Layer 6 of a small transformer language model trained on English Wikipedia (20 layers, counted from 0, width 128). Numbers have three digits each and are written without spaces.
Take only the direct path to the model's output, skipping the later layers: a vector added to the residual stream pushes a token's score in proportion to its dot product with that token's output vector.

Output vectors of the tokens that the questions are about. A number n stands for (n - 500) times 0.0024.
" roman": 480366419564268469706713350425632503566515432328778463755536239586352467503493511520603329626503532343595401215603368559486639597534786583495278430331418535503715481475528470393459407595611712544195612224617523554369768512401461334476412382716352321392454343243476559641331480804446345288567666593656295645529633676699615272519539480545756486675531472528754499462642392582330341527442
" Totals": 483614529359460398475330591460463245522417544400546788564636569544465398525347143463427442469348498612791454360330526478457623477597609837165465399464683284570359664536458581570429543715700498368299540573345653511627802332180539295321721678823523373481783498511630380631410562584418303463696446681410369605532463377498315440436532726437493395563402799485388582542800362387566371746306
"etheless": 564352340769295317531412550207431433400500518603400324509776705666307500794439646704505357406539390066603415418627496608671608324791490576335349376419466332379814437466647541469285590442643897351842343387469618423429875567316240352609600352896486825632309402615718416500812612742587626476607769427623339592273535304617335176594505210707484443540488676485299410433564462500476183582161
")\"": 448662517638561604593187265412685322535452455150630281460529587654274345512462556580561319785629418168589401206526694696335281492581482512375591514610387629701663632189551346517665530641470762375313381613284622522377560360208455543405580792778545318397393523550534186517344315608676492628431424203459543807482663732501478208341446717759637471644370883536507564572691259666376235819580
" ===": 357583828396534263486581597487581512367356235402412538533431587574626243709400622396531745350417552433316662285469355479448421404668389401334316496525477408644303833235359595617632706559743436266355662609581520347595517737548586772524597265647517287644281585651397568261491641350622340452525582696342262669516547458430572316516561616792755510805258557237399514660448542451672459323617
" plinth": 469541669421614548732392410563340351254361530444485758625431456659465345504333459470605557703461409246505543477555332524569474508582597553402278326468475490512499765393331335508508519527516788697528579348355687642642364356424603331576683239435497569408351413478476521484527522395545678403383731409504239648254663705516338673455670617480593475660579554587562379534352519435722437739357
"thlete": 446605509416495302630281534597417533568419274355546607644609343605301420671500217404509554594592542305610576490551416570395632276582615591435260510271570520505409883558445657674303790590695457504566789376422773678449311470357434131706594407643676460394504390321667282536652695703591455229590521619554129410383513452598463353555578648380415425588429624513622455538631423368363548557405
" moth": 449357622710473643655469283477395497521422651441494371470481468525323412496383361462417493735320572696598561173338409564379591508612584393497281371381644583556483683375508436604557592661452529536632571484294736493532501541474475209723425399537518402494612373408396549576260607673277691448383536422485461606469657634520463420617542582606615468233347622593393596489383636541599675580535
"ilst": 320502409540360265432523674366405638694608418586219628666657474576536250744368580447750402321547455238353740503537374638504583465553624729498359488404505744606823470477641436524473486682638672404539502371330768215587498313541444312546418670624614644389226205472530440462713530596627386349407413592425402603211608285662514370390774539435612400532401488591429311717572319680413435659419
")": 577510502747641690450472565303522484622345534284698204365287747526534518310518714297538374641696702266466215622673525577383425365397490418643692566581584671343564463414447513462556536514404701332393357631494374345481378442348681540432473705489669241502667558661292384721455321309486321766404332506319590638631580611444597482342392398553552537623447549506448523633527525633414429472717
" Assumed": 223514382466407455589295298725616583437604236476582908570677396583437470742439223222492682536301286353480577517438346560489397344814765685189506405369831364580542733462723505501597484719595587616466567380547636520384662478543209407548662298658419231423551545355683441308690634506631523475484479431440213410484728382596536469547691438370463438448516717360609554760436190343515515721410
"\")": 494653534664517691572457368462569331389302512185670231478364699629407398437487625430686381709649434513404461257529438612473347541575645565390585502610490450582737601222479345427679459674406712551232466528226617591373448292268379531438496689594537463356351561799433293554324556408663383740541461378526502876405691406574568199409530614835434480733433710565315507785779260741511134423414
" respectively": 259500574406525204426278597335527596668471658576667694415612414470431541495360545451509347360612703329462495357555660580337500427597395617426136420380516491048568484522591713547500666421704709576614677597542424389614437556135392705351422524541478716211441559692547419562328613728379574473609665316553360229500679565715544454340460311769332510865636919460378457244364814477527242526582
"%.": 383577771549343287601155608505579681696607386583616653344460585636375505698300710598383500317369362458513676527293346609432592560692555539317400445581601266412482492365392323556331660522716566756567492683395576505383540752320454519421716350470643609397398563465593220266362732679524836390406333449515335333085509262760440372368603255598349462718691686342438728743379444577500542702558
" expense": 473374498631452303621664628656446399473526334306533595439546651553562441838241571495506251550516629431473598517371495476420670556696475598243507332246448670604574432453355626439382455379503828510628427594455642542645624510445288693412746434589424694532391150586592550587353601437610613616461574643503623385152559498657253498277565607312299488563540469521483352405414535599645284590367
"acle": 444351422303240662500388457713405196415322653245474808574397552517353491501264508550457745636596234456507591452368425566532450747460291437314423514407707737431456530347419812669664440688553705487477479262556539569569642379592443411515773505468426612340584017466682373602483569337641491554593612324523616423327612411746365487468655739464380460332470602699390366487710581598466644609527
" Formed": 271362545577276477521520443667365605670561143523609467426842553541566463395463393349435599749443651169472692515509536538466370461551622638371315359215481413239668578347342508533542454640735592592468467453375487667447532261413497388700482404536404550430694505303625678534574633413241679566761672602391558673424292571579594564380647596540448442451521480501717366659463349509497537516361

Output weights of attention head 1. The head adds the sum of these rows, row i times number i of z. A number n stands for (n - 500) times 0.00052.
o0: 591489478654297399468447468438335662485448291386481609475680292674608636626320389586529617509452710465709466450306592431651610505539676206578591414732562498560605420348534568440656420722259411551701466543203532629502493399452331540603437618347415758394530321426400441398540420407587383582609661659493454544415605262799373463310860515732216262263562735402363486587557453577640516418500
o1: 278395768370603382603400455775358719396529382463459742623403432694473536691664604495480538608418570682594660595376327339444515510432513233434402419368326601757368664508631292504624483492487375501246635625695466518406534605443640513464537356407554566769418622430527583515431783200378456423304862397405418420518343345214331484415774497696472477496506345563539441626587571302490491537589
o2: 522554223603474481479445566441504424307609434613511601330342444357490432690619379327731337565386346374346591577521536548462685387522326497349440357549532525481333592397581573347509512336629518505483560551593497649312590729696517546268566532734578557727385640539431038443731431686576431582490599558571597428299455512512619530693452197453523685754533547336328495881577582526314526407563
o3: 362696288460259569528578435512598484354517505469639327454526458603639632656484781658487446693521394488522563427361677535700448680451505616543605587455592591640504481570495495291235360581551449313322242445578421522315438470427503700458468551472510440482308611597469532428627635647623454617290402433467534608656679447333334373495330711337361550352438549610303700470641170463446573654591
o4: 379524523216485739544240143214674508689453381283509341534723586798617649472566637625442397554539370602308535470597470678483481490279814272294801843411366464462970363445346413560594320446462516398319432598247411533707487307386461269397613855296680306797558478590327473786521443499610511585257523667470514517345465514430304598345683505695674840614412542573813431388701174631605154521416
o5: 186547424377682434380267595393440326584428545357740346445535539339555296478429364476343674536685372417676511759352766539632488445509551483404342185458419606538609480528630742315270277696538494233559742188532517359517397547365456404521483691757442460558387671792553257714721528487609738732636575408272298383712849304518332564172638603479687436767484666718629340614554576600526383485218
o6: 544511586567660465638078429450776439742372356551564584690485421404531426522665377331501422392475414498336315414255504443416650355575416619412386634567253310608451660452363606592763551582578446575315510340474368352490342545597404660484451382658771466394594594864408384646385422720499579384411354490560340542405773437564477629297536459445703376446563639435488583551742478610577622491573
o7: 605344455375549799580267496427296514563176658346463726356338486237614472591463493566699833269512584116856539515231202389502665539772884583560557645772767732312418327751477487498480476747639238627332630384547387432625655623263544448461615149390264543618394659807618505441551611314347480669497678531570323491406781374449388720724442269516491443745185027374409555559533402390350534476492
o8: 613740482651619617572675375810529387304435548364411580492646678347592364601437372422438335545431671477469301335420636490493447227437570552544389773345315600674596638572536409436518392493602490247429513391547536143585592560462660458581517481587497595387618662505814490489478487506435596417459336378505155651367556402431350496317182474627876506598392550571400689619558604359336637260615
o9: 374471450622397601631682440673596489392539413622341205455647505650615480673474533664602534720592210507398763382582533412595407415715321439488786450532389582497540428595557340433221522359556426314217501663404503915571334510620457741727432479381454428776590547552445494557400690583363376473360419547537496628408187276175248437624543699528442661468364444457576512533536346460520730487484
o10: 311462326632507354357695586558522591757773589401086648536433420736616384275169415301464673522311329398332342625563554573430539785461316603355868469492571412425542408630575630475449542234550512525490580584411638541330485504507591729458710643738509698284388158783618523294298236496405319453626492757723515500261360685434616504428456542337601512594691635527385379622396750420327654523482
o11: 602588609504530779584445546548291604168532589182496356477558408434364694456639550501175580594468661418287596609441599924400395270528257573501463578513456829751512497575476563391435378548620292785346624614483374431567489539484392626342526460373357347452455523655616415434309421311715405679393528370543811616744622377336514663509496543471551646755467441454520537415511266355603419369499
o12: 512643374634654692527570398401590409732589387422797463540459443368579281455532575286635402705424526462649354528553636400718343562423648431433675809575535640524588565571652326367318512518542499062478431368649683307528435373420349304314419667751471498521581560565462479383611471437862456463477413644527179692510417403469534603494342575386558266482321620512414582680370219827414417464399
o13: 343539584785542570337559772293558347364357581218752257385094845242522485317444587349397279542630556269579316659718288601561245444413414621526414234766630673555353561701653431405629269637232692416385606595479496406553612360569566370466520390636692355589568480382392452373448566428574378515635351506476670670519661504375505824473480337494733470411714597635199502663325694662520451643789
o14: 596422476310334362481317494480419444355636645536485721463428531416412247579502398328503619551373617414291438463547536309382506671508594652409548506434432690546624447717351617529511432493395659557444472552809652352365455469426530664601375511477153572677337431358492544467678494315533444712597386720524654484750596613328570751541523524387515580393469375562635419308433548473771257634542
o15: 622488479614634653637368391738492647339613483523507650452393488547413682486873408401394584362411695355563369760503606486519768390310387568399491435344372746287583556435471488546511355388530476644585378605428439400341348543461371524335575474570512357420621512411616471483512474436434482749457448353664587533421771753484455589368256332493642445384458509292529485468718869428347686419536
o16: 439393421521327518492670313418541173637599741707416345491440344616566416290508529847679440556448495374686686411463445521658431464647626616668437640500374408403666435519513527524344442539603604237551251411439608565643512383526564473796436416598498521560680415371578365473469549715295442427412519272531409676355608484653266212375364677531578487322381672730633760538540592461531411462358
o17: 771509397529534763614460559381202358381469429409407379529572279481590321383592448718766502626512411587454591527508480583414637450706629478628433641443293327306437559291609457595517389453424315501534522583578594598284509538825621599604325522567634671402299491407465597438513648604509514301637585457454208591564473376351452448604545552763631433647274142402811310674582554443510566390323
o18: 588297574545401845464571368604152567643770626323246393634530512427622539727494663417610569600169520232334667654494644553481512391583602127719553671608465614489539740527506389480517491572757435327660395417425579414508297648346490401427638482518681432405791127652520539322477399456523470320444507525567301539374486157259342689444496605638660355519539435484547831557533562414421523395252
o19: 430426368435490362459488761695240600742686512596481582570534260446586301474426412433588793462085480403531515608492422402417737555377432381484428360259248651683359494614711472593512246424630367581801383392533836508300415596321739672701453521754462634312757559255653472499571504516198721387835815440535255383598425779551376537572828417637461081423366676577596276592186579412482570338334
o20: 724681677616279781692433521525577616441308439294307674440554543461629381433392559502621489560559372268713533450271470527478652439413380503717645440469404547620324739464565573693402378526398537507435402299541351636495657473478667533801377276351546331655610330501626687335455393441417592659442312345288678404395465531584600427364641445655408707629224271410567643394333693511371646554565
o21: 260219368364478451537409649637442585543791528610287392692448585292343439510276450172382449429432461589488774614548403281720550471638488266724233355445547153596584647581664600360341644388824641515477586520677389635468578600652419188719685560570576547653574532514533327351432459698326354310703507632554605418281262548664811587585210494441617304579561355739496444444521472529499590475488
o22: 408588316293463407640276620622654649390536435397387520525654327385562554734555592685422681409543317443373562659205344537379443482656498458432398549232566334487506481505467531455630486372584503668489614485632401598386522809682648382622563438547383661735529699380386477575621443472448690286501571410508438479384348575454707382733357624484451552320321404411693511461728344501705510474356
o23: 333497566645550458342595431619457560449442455340347498548698313516308548612676321658459568384380351479380769532486537394403547454667541144330316294587317591413453505202245665393510372490555475345767700478419640584531583171668532444369870712527668628541392724469411519415393473593585431365595750592603492481457543206623415467454693538755602503504571585524689383424678392552496387562562
o24: 375693369282637483626366457291535379441274353433450387525643524681527597528514514759544617517635289648479575308461668362472478575198548487457593622629393731416541492515430484634305179680537305635707439384549403789631546372401523660392442695435652566526397521644707519714221392354538825542496486564281351443660434410531347546300646848382414656426328521359682379446676466712410504560460
o25: 554434562303504596302476155524569553364620720500673475377422353653453611628388467472355489364437474416351428557687692554492534699437510600364615530649648696462785572518562608525595514401326503652539541739592456165595615626610519503445163854498364583548418177390490387620667440428625525429462412346602608289599605438356252422477226536384236507462675714641559469361607671463400510389515
o26: 450542444564365590573536261335169533377562450476796458328620618481299608516592282462455455667674470431215418352685825758608618656473488649516627669593357759375379398582402555345768438552389460577637543539406433734245299535509465521428306632410356236546605443544338575691524348759428680741619514463692475512712542265463241412398535723727548549408558357318491066571461358730283482472516
o27: 526605568591559442542529337369566495484456532230712552536467315402556457612790459406649380639400501380446394348568529384545652412351664416579344480348413708554498539569356552673682310554383576598378490368605642457533628588287747445326346544408542556752373590552313448512547426396577377479448612522400466640592562536421471590380579450556511487634511423513376552815531548170545285551653
o28: 319384377728543461559574215442690481614375527266332201499709382570650609345550588405536416717678540416366467485498626744488590399485645467577642570220347598399571401372430667452446303461284624339479382306580602646544381410269436413558457878931577138695526570511402334785675491792615174589451474393527371634368496480699298395528427603532698366380491696588627405464750410612498470574502
o29: 620492542458304481456606433557546423707557433487560452703483459402499546349490594847453371574394255574439534506809548599765400608476473330430472820568412385532815365450472719186559625365534493590624482157469421718563583309427584325549279587454620565419426483527496389318400540572597526523591464485550402630384457364627436332377495634377551391467468534640617475680417452505595381379443
o30: 641459597294485378309411610364614583776331516546244420573518754242429440675446565370251482671725616563469419376577494466354505619582607582451432605565699481554680684397601528494477499589655252404762403540397776470597455342609463337386348627672517392584600414340314352574721482276403618406550254412506239418454691551303504665463503433473524600492542613470438513485538337797597251785548
o31: 285479503449443495451434454385439362965579424432607494474648482585568434553476558408525555473209508518548362693570544407478820531401781436428448454282623263402609409524341627596564350624566413490628338307265690398501477313402503323522479639510515366493349499652328534562695290656437614315731575655565165320568692736679443707426717709423597188273449519561591496680595497735328417569449
o32: 575449359532416619585719509599482492582376614432468583245491714625451753418247690444263429648541281465621645705492557605543360722531322388505460430590456385629495724390579431576435480555493586501638590563459477752652396769463540457501484500288455464441561365570298422408415556280567534414481634465397673339527331312475498529443588782525273564400506539352127470581272573624550418557668
o33: 637342543484336558467592429420211539472386518568580630326627301663475614349345556501691461602515901416509494562379713589382504535724650539491597446578386618524463367588448462626601436619244532477426434670424465523561390529417435638574385478418364657418553324552682583387436424474538476688379480403546717443616490356459449685506645363824362478484422430209431514289400519668505538542530
o34: 620742520444336714425440518672669348491373465491591697636766307406659235501515648422526461249290175341621607602503363291388577611597379714472673368558499253497541654526376672502455448446557281551479305397287497718438672396639807432620363327501547542542362574449369694401598395408477604466368378472437405444512514564568423524579567469485421648630413461451551390589807483544464689474579
o35: 416305499468464544505459446664513318728646614362499492176385564644564485329632571323343655626493501308476644753428505627652352598473520602293418507448385657574637575533472645633429332474674791582320462424387600365599631605136552317365497575500527575470700310477459531525370400582353630381409585442633938541365598577536342504462548572531638436626353181346394538737453469642457437380431
o36: 700623587476681413759425603887441382589558582576411678491534456634332473429775446664463797314471372702743845171446434391580629351554399414296395392489493459248385606410498589497360612311525489598332436530293685587404422352120379613604540438375336513446274465331452816532201433488436482773638591518477719348571633851659604490195619486542423593453473274590471623226520691178610455422463
o37: 502544482381640440642444652813677469415374249597305557507551389509583506643476522813393396418575667760342475227325302477529436467650592584481422534461484513728641627428390230526560522481500347563332482550425373485641609745627359639666367550409527668524566704572703531495553660506450624391498325552492419624303330449470413390679486315566409433505360296568598650414418255180522700536427
o38: 480499187667603515316351430476632229489567540601326556408500255499516357395608409756627639597604447504548577368534460593501274356485500460496333712346480607562640394461697610615423480449691267397620507616356483469648570392423373391439620736644516472598530405235470328431691666623755417314642470362679451639637503566337759236684340312541506371432496625646661652555673423467537304438287
o39: 601421412529537427608438708604577541728447375767192554463484799423382546451776253448409527548483520317379537621459501510456520402542362439510398276163419376411600587515400631537356622663457551383696414617559477497213258612476525424569539541499539318561682406352283785488494319575438575503536333611539702301363390814509819603610692254445627545191628548411713278396422812471600643711462
o40: 550512417251505530523506289550435789586639308611404680281553281750631366612383626729605720438582365454485579648493444663518583460511539514622540722458596320598424503354297196622510405694484456336668439548309658389478328747680397874440408545346245395315464359483472627423617479398316536628460768640501286508560440432437559426457625540366490501371508382506533611626458633293336435533693
o41: 305586285570652299265535650525587630443918543596616539612413562191680236554551512752693511565626624555578509659410396158694328307449619517499329128415645590586482521469613190711370644481590471547668224390541665495519538436634449409608616497267488557435653486494735680517640522308292386280459594772444208619419412411258596400683323722507572361634507167449460537744403514439565715274439
o42: 540359360415490304408585555578431674788528435510468590253358580643506363662382597460489534453356373512481591644472447547368324436412454402509481521624385589577564432579270559780364638510710753407712420525521515373465624577653533546510413428467255447330679471370576476372499559481526753331631621586478593418501535647526624593647489427349491466377471382575547463347347662537464608423502
o43: 533500581256401348299796423777544518674446470567502611558579393449504288568473404810581548385571445502451424409549521382601419702597568528362379467358608398207733505523420472371453610261456667482599651423444402621190350476492463413287454548613546667179564504508589617440709613386480418536697417327484530379341507332588586429704493460656588633847402352475539537527387586358562674606579
o44: 418366614447777659583562419415400337368249640537494382396332436616296681531648382749638412523292391709345417338538670565321661277566591576462274388612478417315466266346535678426530439652462522724398509428454418621447531716443230607521553599476516427515378505461492380649148528936544424532519523235636589572366691505658587639609666563616690500511360612468460438601866568336464448314558
o45: 364635642307401536565407444701669484465593541476315678715492463457569415797714450393284736372304486905411660396475325488695605382321424397394557447503655336447672612603478299621543354507760376719463380512633447739716585416667527479323423292334580480525186526328528435397478629341439387550552720536568433404647465412489429480350682334609211475438720401466642475432618395303770256607641
o46: 473548296367473291283529529649384360329600578664609650536935398407419394480497493650296568398285544818395563409521596292571708496685537529434393394625441358469702614450625497344129488387549295334618540357588827571613599526817396430558396622553396573408422558484500402655722560461350628557650431395505506445559552487325225683556614495445365488669449668643407621651514451419654401176489
o47: 455753760630862472645601754646479416422493505329670702473297310673566427233428368586298472597692489733569372466366702292342313690383624611460835566704694659656327491545691233554637487455231674393295313469367720402365549535131363481538668451325341649343755451338722733568344179500494579588351422318547467461339579475481328541473473593849327640367612449666278611277450363514471473604434
o48: 206573293558624330400499547388805299547294579472565516589406678302544513482497169382230280488349590550317346517629506435442594816524448327433470626581328477474544683489484421639780621230639655572560448441717359555577638422397645463726612454435492553318736749627442574567793371698435621304577301649439364586561392616585388119347298507566516638644460567586408433410490330513634446594640
o49: 613367554577305323439783570166425744360520637721467361302534467200593522361614333695359492410540532553419692902274580589603604471694306469645641383174636617126634320653482565300439520374628600528716652537708425498759290603566625599446445450498470369529339390325521256434794545411409594616317640383547489397766492539445584566380319385231230563490450564545750262579409503584760348652479
o50: 517484314494582580604246430394465472567582446348724315486442505482594304564498753426420490394561523318296351328458450487690518392593274607562421742670479482467454441525435711506337601791552612532452262535151502492308441606511356645432668536776542273688644562573332609447528301495520420609407441591536614750574542478557674666417408483466579598450624472454471454461685211398626333684559
o51: 689690575394555565401602519385596579764352396262741382587354779454715400565300671380681609464430491592557496570685576750617541598270505439750593312403551632655657721594683432423481566560328318210536441583586443287554555544558634422622191449629387509393483455386388252465556449271589534450423222702372436522437626448383464431430435374267294379918479629429563536543330310745438530537471
o52: 315336533455445352400663287615570524544708279645522492387605572573722375566588546321589413197337611429549546521661370524642570460531464519397618565439679309420691499491559346531759650291489535510383524569208425497630566498657239416407405432702463487274614670580467281579783560602459396404596426620697425557567596567625393280431508499489446447486533568719467598534441376764271557374394
o53: 620357429441472510328728602573499708791604275676473479774401204393571646498549439427431519349290395371460308576616319556563471708574647515524463548658671521429661452419486419360642554270718190831505585461381506629558357394351607126482212668560120322377543545304442484543693333663463563552518368445498471497568656572295602438809461399383792389701457435613726523538490605261498758544492
o54: 510410704633459558379635543419463419530553822641581499712422583282506573604304569569248505508462388531564634578411508218589448285869333612422457335267458288573559286728720399450509615522380726516464723566505418410656418541389530769541531475839670510423789417483336380413646513525527159390350559380661300596305446282525308657351456525197549394449505787555319584618253713729404499405491
o55: 288412631579404462483549466395736408660283552427620568445332645410398383469688591491464229660469452511284322334701540410349362663451571651406698406243374541448631630529345674626656569437531496494477351260609305658461706511175501446610557502409649624558702510586464642591545299596539624463438284202498503528644410590624649339280526463595711547475408503366517505621349508649605630572551
o56: 626596505486430561526660357495667439638536447705469379507342493471538394470490481569506365444477586629631579459550324507661413474303427639489518461712562527357520710493476356626523338412642452575514270622593447625757531420633583381535333459376638421726407398336657304352466509367510504377456530466443546568479412549573475313514327519539372552445458586510709595382496644412592472430576
o57: 564519625475653521505513538709665744492624376390411533401579536426269377664314393410573738318599459393712226450334309498703349685135440359722311555497663598358462606510403477380476569421658435635486554406218421743209675363790482642383484559458309565382538650437562329453522723592450478566748404450508582586491663311727626360465414445461572409808336353517625534702522442172195608505732
o58: 582441605557530256293665502307409592285547553574564472498594620295400535364484591554473434595454512253131299629544568423564559635595606546393376439518504432415472574422562517218614441512396470553672591394623599631568333399480442504346307783685622536682481252438404666442607499651615401580449396662373450571493413393530513554623578644485756574532504573400515458668430515622469258544540
o59: 470749546475491669407475476509355370435448536464708484500587720454570664381726587513384576439543353577581350501465606483662565616359539786581393438579505524580504432459474554455648258556390340377521713277636522508571712561285545450364698486713477568455279571402274529514617581511520578574504523532525232644449520471472429353513507647397547227387374543561463443621540276644365469471278
o60: 323408509457430470505305264490530539605493449494632377568355782630527408556451460454637466461386766433365226618695162583519595630445430477515486555494482273654631622384205471568826608584459592721335496528480350345482530523561492459643497527291426220465278512526309437389517472443378407364780498751519740564277535499723466249646609564533472496431527465469649615686518576543640597372694
o61: 582618559563528541624581861373567464686655625393443377429501441485638506336645459728369788551376366443788582483385500347629394299416688442523554480435666594315587398614591551674345393621458436568526387506594662387573607462344545501376605291505496725382571548458478510430519422514475436400470621540445198446564585593489372317369470562463536468296415468439751348385367443521541413587292
o62: 369529283275399726307630426337760114465565588629729405359379493513428582396461438555473257486495627567603517589469469868605492729439806730477416559627630660262466542310566370287359576206506505563406418517805444406587578425550546192552338759426365511457354496484630505834655572561643558412429436574415632402661696369374378184537447806443588693796378522739554427439443350533457427234543
o63: 504337549354380606170669345463441738622653532715339316537731721428569599471347447293539420608620942524429411599597590761400350520348364182654502532761431569523535401325271607549659525338470466561616498562452590751658406341451644453522604643538441389308369239176545478410580456257439489594634576541464595510642408368384499238239595439542622585620615526423705411435561618422666399410611

Each question shows a token from some text and the vector z that the head gathered there. A number n stands for (n - 500) times 0.0046.

"7": 546520393506456571389550484467423532470614589466550386539537573474417506467594450487452434573463579574446511485475563514482494615451423566534555525585435515454429542507578432447463486514467522
Which of these tokens does it push down most? " roman"

" ": 585521430527489561378497526470438521477539544459573399538548513454447498456549439519511489544537502539458477547517485506511519542457482472560544498542464508464461522496532368489469514504508524
Which two tokens does it push up most, strongest first? " expense", " moth"

" \"": 554571407530586482487510510573324532485480481471507484451457602464459536537528456513529458560477554494578470539558484464475454478408445499575458506431517468491453522435552487478493501486543483
Which of these tokens does it push up most? "\")"

" Yamaguchi": 455497407522466427541701391554365550440519543535627552556484585436540487390517473526555485443475515549507638561523564448450550529499531523406469594460467492508611501619580488448505645612539430
Which two tokens does it push up most, strongest first? " roman", " moth"

"\n": 472539409431471514521553436531450421473580462457590497599508443539463635451447433519496516615602525382566523475489604534440547487556548554549335597437491459518551525598528558525533565506505510
Which of these tokens does it push up most? "thlete"

"1": 511498360431452539430538453480352511444656597382495390550507596458425613439597427472406436672433542519487448498517608558492564639500368589519528498618461537448427535461574431467395465458452531
Which of these tokens does it push up most? " expense"

" of": 554628463476360619617492452466424369430557446437543575561646496531539581472465456552464447606621559397572479470533617620488521459514530643569426607483480501476510529564492565526607520556428442
Which of these tokens does it push up most? "thlete"

" |": 488482384505455547385602441460466580434651632479529391534523588484434517476616467454389414552427588570403570499490568513472477635456437569496592576590416482428427489533580444416468522528490504
Which of these tokens does it push up most? "acle"

"U": 548532442504434539560499506467442376546545496477487421386481531462489516419507368517393454538615584447671459513513601628519497491472477513518482554457453530552579625578492468486602556522469402
Which of these tokens does it push up most? " Assumed"

"|": 589562404517433567519525488432410456521533512454502473534548497447497536389468444514453441571580562497550473531481568568552556532516449519551506528467525500476486492510469500507525586508434498
Which of these tokens does it push up most? " Assumed"

" to": 561535398519379590487428447508469514371416482451560404608617531623474587428581464448322559483555553463509506601549584573456426599608458587606285537486459526623491644497496576413556532515420475
Which of these tokens does it push up most? "%."

"0": 448507380558406513414599434538413604488653617455548419567515621477423493455571478503388434539397564561422577504469600473413498575435434568440610575530442553434464498556584420397494510526462474
Which of these tokens does it push up most? ")"

" and": 524576386499517572545513479510342477447447512497542419469472595514456558529599459511524478508565516465588488574534510494397382498478512504555402509392494475543434543500518555442493527469537388
Which of these tokens does it push up most? " Totals"

",": 626427518505403536432512460485460494456553507443549492574539477586480595399535498509485544483561500538586488407529650568453591526504456558481350535524460483562500559567492477547495527583469485
Which two tokens does it push up most, strongest first? "etheless", "ilst"

" Albion": 421561441499438468544610417570396508412565504442538533529427558470499500406475418479449430532455522451530515502556606489479552492487515521420495583480456453551570475556512548477503577529499476
Which of these tokens does it push down most? " expense"

"2": 464513353548459512415602465549458589485607597473550388521476618492413471416561472431447420511456571585418532510479531495487481594414442506455576532549427547482469573530519437417480547520474473
Which of these tokens does it push up most? ")"

"5": 501498339423513511436560437506269504422646594329480421525470633406446613482556444458425436691408542531499401528534571543519574589514371612496532464648496509421381507460601393499384479441472555
Which of these tokens does it push down most? " roman"

"houn": 502464445519449438524510460553481501369482480520580524545530587602476542416474520438508492525580491522643519485487588678358407525472522528412353596489458510548520541589471542461481541531424423
Which of these tokens does it push down most? "\")"

"ig": 498523489535461431451551534602440493471499506457546435465425591525480453407476430476540440500488554515594425501562440476506519465425483404521464483452507444533487590545478480524495482471537470
Which two tokens does it push up most, strongest first? " ===", " moth"

"8": 570533425489502559420536559470432487499540492460510427503496571477458501488528437520499514541522565526500466512512440508472493528479458504516511514512433539474463530525541457493485533512504532
Which of these tokens does it push down most? " roman"

"3": 435485392504417522468585432540418553473611628478544443527484608492468498443594488460448417520414586543441564496481569491436472590444485546427555607541433558460481514563580493413505572498511500
Which three tokens does it push up most, strongest first? ")", "acle", " moth"

" H": 444472416535366425514639405549369523474592584509592485558477629487505441351528493505483457494490534520514616517494564504434521549501534496401513565448450521524564525645526524435517637527523424
Which three tokens does it push up most, strongest first? " moth", ")", " roman"

" Academy": 419579456494430527547650428548415556413589481481526555503440537395475483451427402503507402550434560471519540528534598491475527433482525513385476560460493420478544499561516525453531572585481526
Which of these tokens does it push down most? "ilst"

" album": 499570530497451523486563542563387436471562495418556566524514530528521550409516457548437463573474507469624515419570573503461531472508468524570382573496504490540510574583493521528512496488527484
Which two tokens does it push up most, strongest first? " ===", "etheless"

" formed": 533504385439415447537388423433442493447543495433510640599607496561519582398490509497399610489590476417657598497504633658472544613476409568442335476479544504511527537495526522475567622545380513
Which of these tokens does it push up most? " Formed"

"'": 477587460521431521564546574534352436457505446541615553583550562504478594430491481516518453578566465459634517506539544506443501444483534555539449534403459472533504579583496548489570461576505427
Which of these tokens does it push down most? ")"

"4": 485491413497464532405601456479454566446619595479519398503506590482455497479579453478413420521433575556443550503495540504475495595449448543485562566576431484440439496548575446430475534517493496
Which of these tokens does it push up most? "acle"

" Hak": 461563403522507435504579454553385498470496515535624555598489504431514530409496471488537494491516496497510596477530581487517569548526540502448443538465440500537534499568530524475508643542537479
Which of these tokens does it push up most? " roman"

" Jenny": 519575393489511560544515482508342477451442511496539412468477591518462558528602450518520477507560517464589489572540506496395384505486516510550403513379499472539435548505524552439491532468528388
Which of these tokens does it push up most? " Totals"

" band": 680450530520420527461490500489416452479526486473553490508518487554469574383508471542519504492539495523620453439518676559468600471459444584567326532572483514559465623543506447534567519546469493
Which two tokens does it push up most, strongest first? "etheless", "ilst"

" site": 480505493495372490491546531529423428430535515502570496457514500468535464452544476527512443548490511484564516443541595517508552521518523482577397559486487460540503524610504512538526534477477458
Which of these tokens does it push up most? "etheless"

" Robin": 523572427510540494520521508559332516476491486499503487471455623496465523498532453510529439533496543482578468517555487499449452481409468499542440512428516476492432530467545512463477538478521442
Which of these tokens does it push down most? " respectively"

" Senator": 562493418500482477481455348594454562339565480545619564573511514601395596425579641445538529531575546527532637456465578645350357576460556597430366485618392484573577576542513611467489539638457455
Which of these tokens does it push down most? " ==="

" La": 583520427424383715516587473371406413396407507492580290464596595517487547530596401575535490378619497536577522643506468487409397511641603489597431493455471452548429623577458477452513459460476336
Which of these tokens does it push up most? " respectively"

" Har": 437627420555428519534603411579401497457608560444528497503414528454496487409471396475450406551434574464500483534532590479521555456470509537490566557494463457472527518511485490493518559501502475
Which of these tokens does it push up most? " ==="

" −": 525448328471443508413499374502395513428659637351527342583500560496414579429608453381358419726425596549420462498495635619520505657483364620526556489692472499455405566467571363475377426481428529
Which of these tokens does it push up most? " expense"

" Takahashi": 465538388539447413488587425586468568471509587551589482609492502483520526384553449473479445503483540523458649539508633541402547548463488534394483584486389513554612499605547470438529618587509480
Which of these tokens does it push up most? " moth"

"th": 473530421521210533484583528528448634425575578553505488525620688492505452411419432441347356482385481480450496593560635617502507592425402501450537477504443483509460502550477596356563491625281440
Which of these tokens does it push up most? " ==="

"9": 475492362539346557390517428480456598476695650462533368589564593511402496449630487442326417632400621558396553470436597540405455637436386584477627577614428574419465533524592428404469462518451515
Which of these tokens does it push down most? " roman"

" Sper": 526562424571453497478604473551377488537522543473553518557501486446450528411514449485478393535505525562512494465530699483564566551478502547528507487446486469521470508488501469447513503516472430
Which of these tokens does it push up most? " Assumed"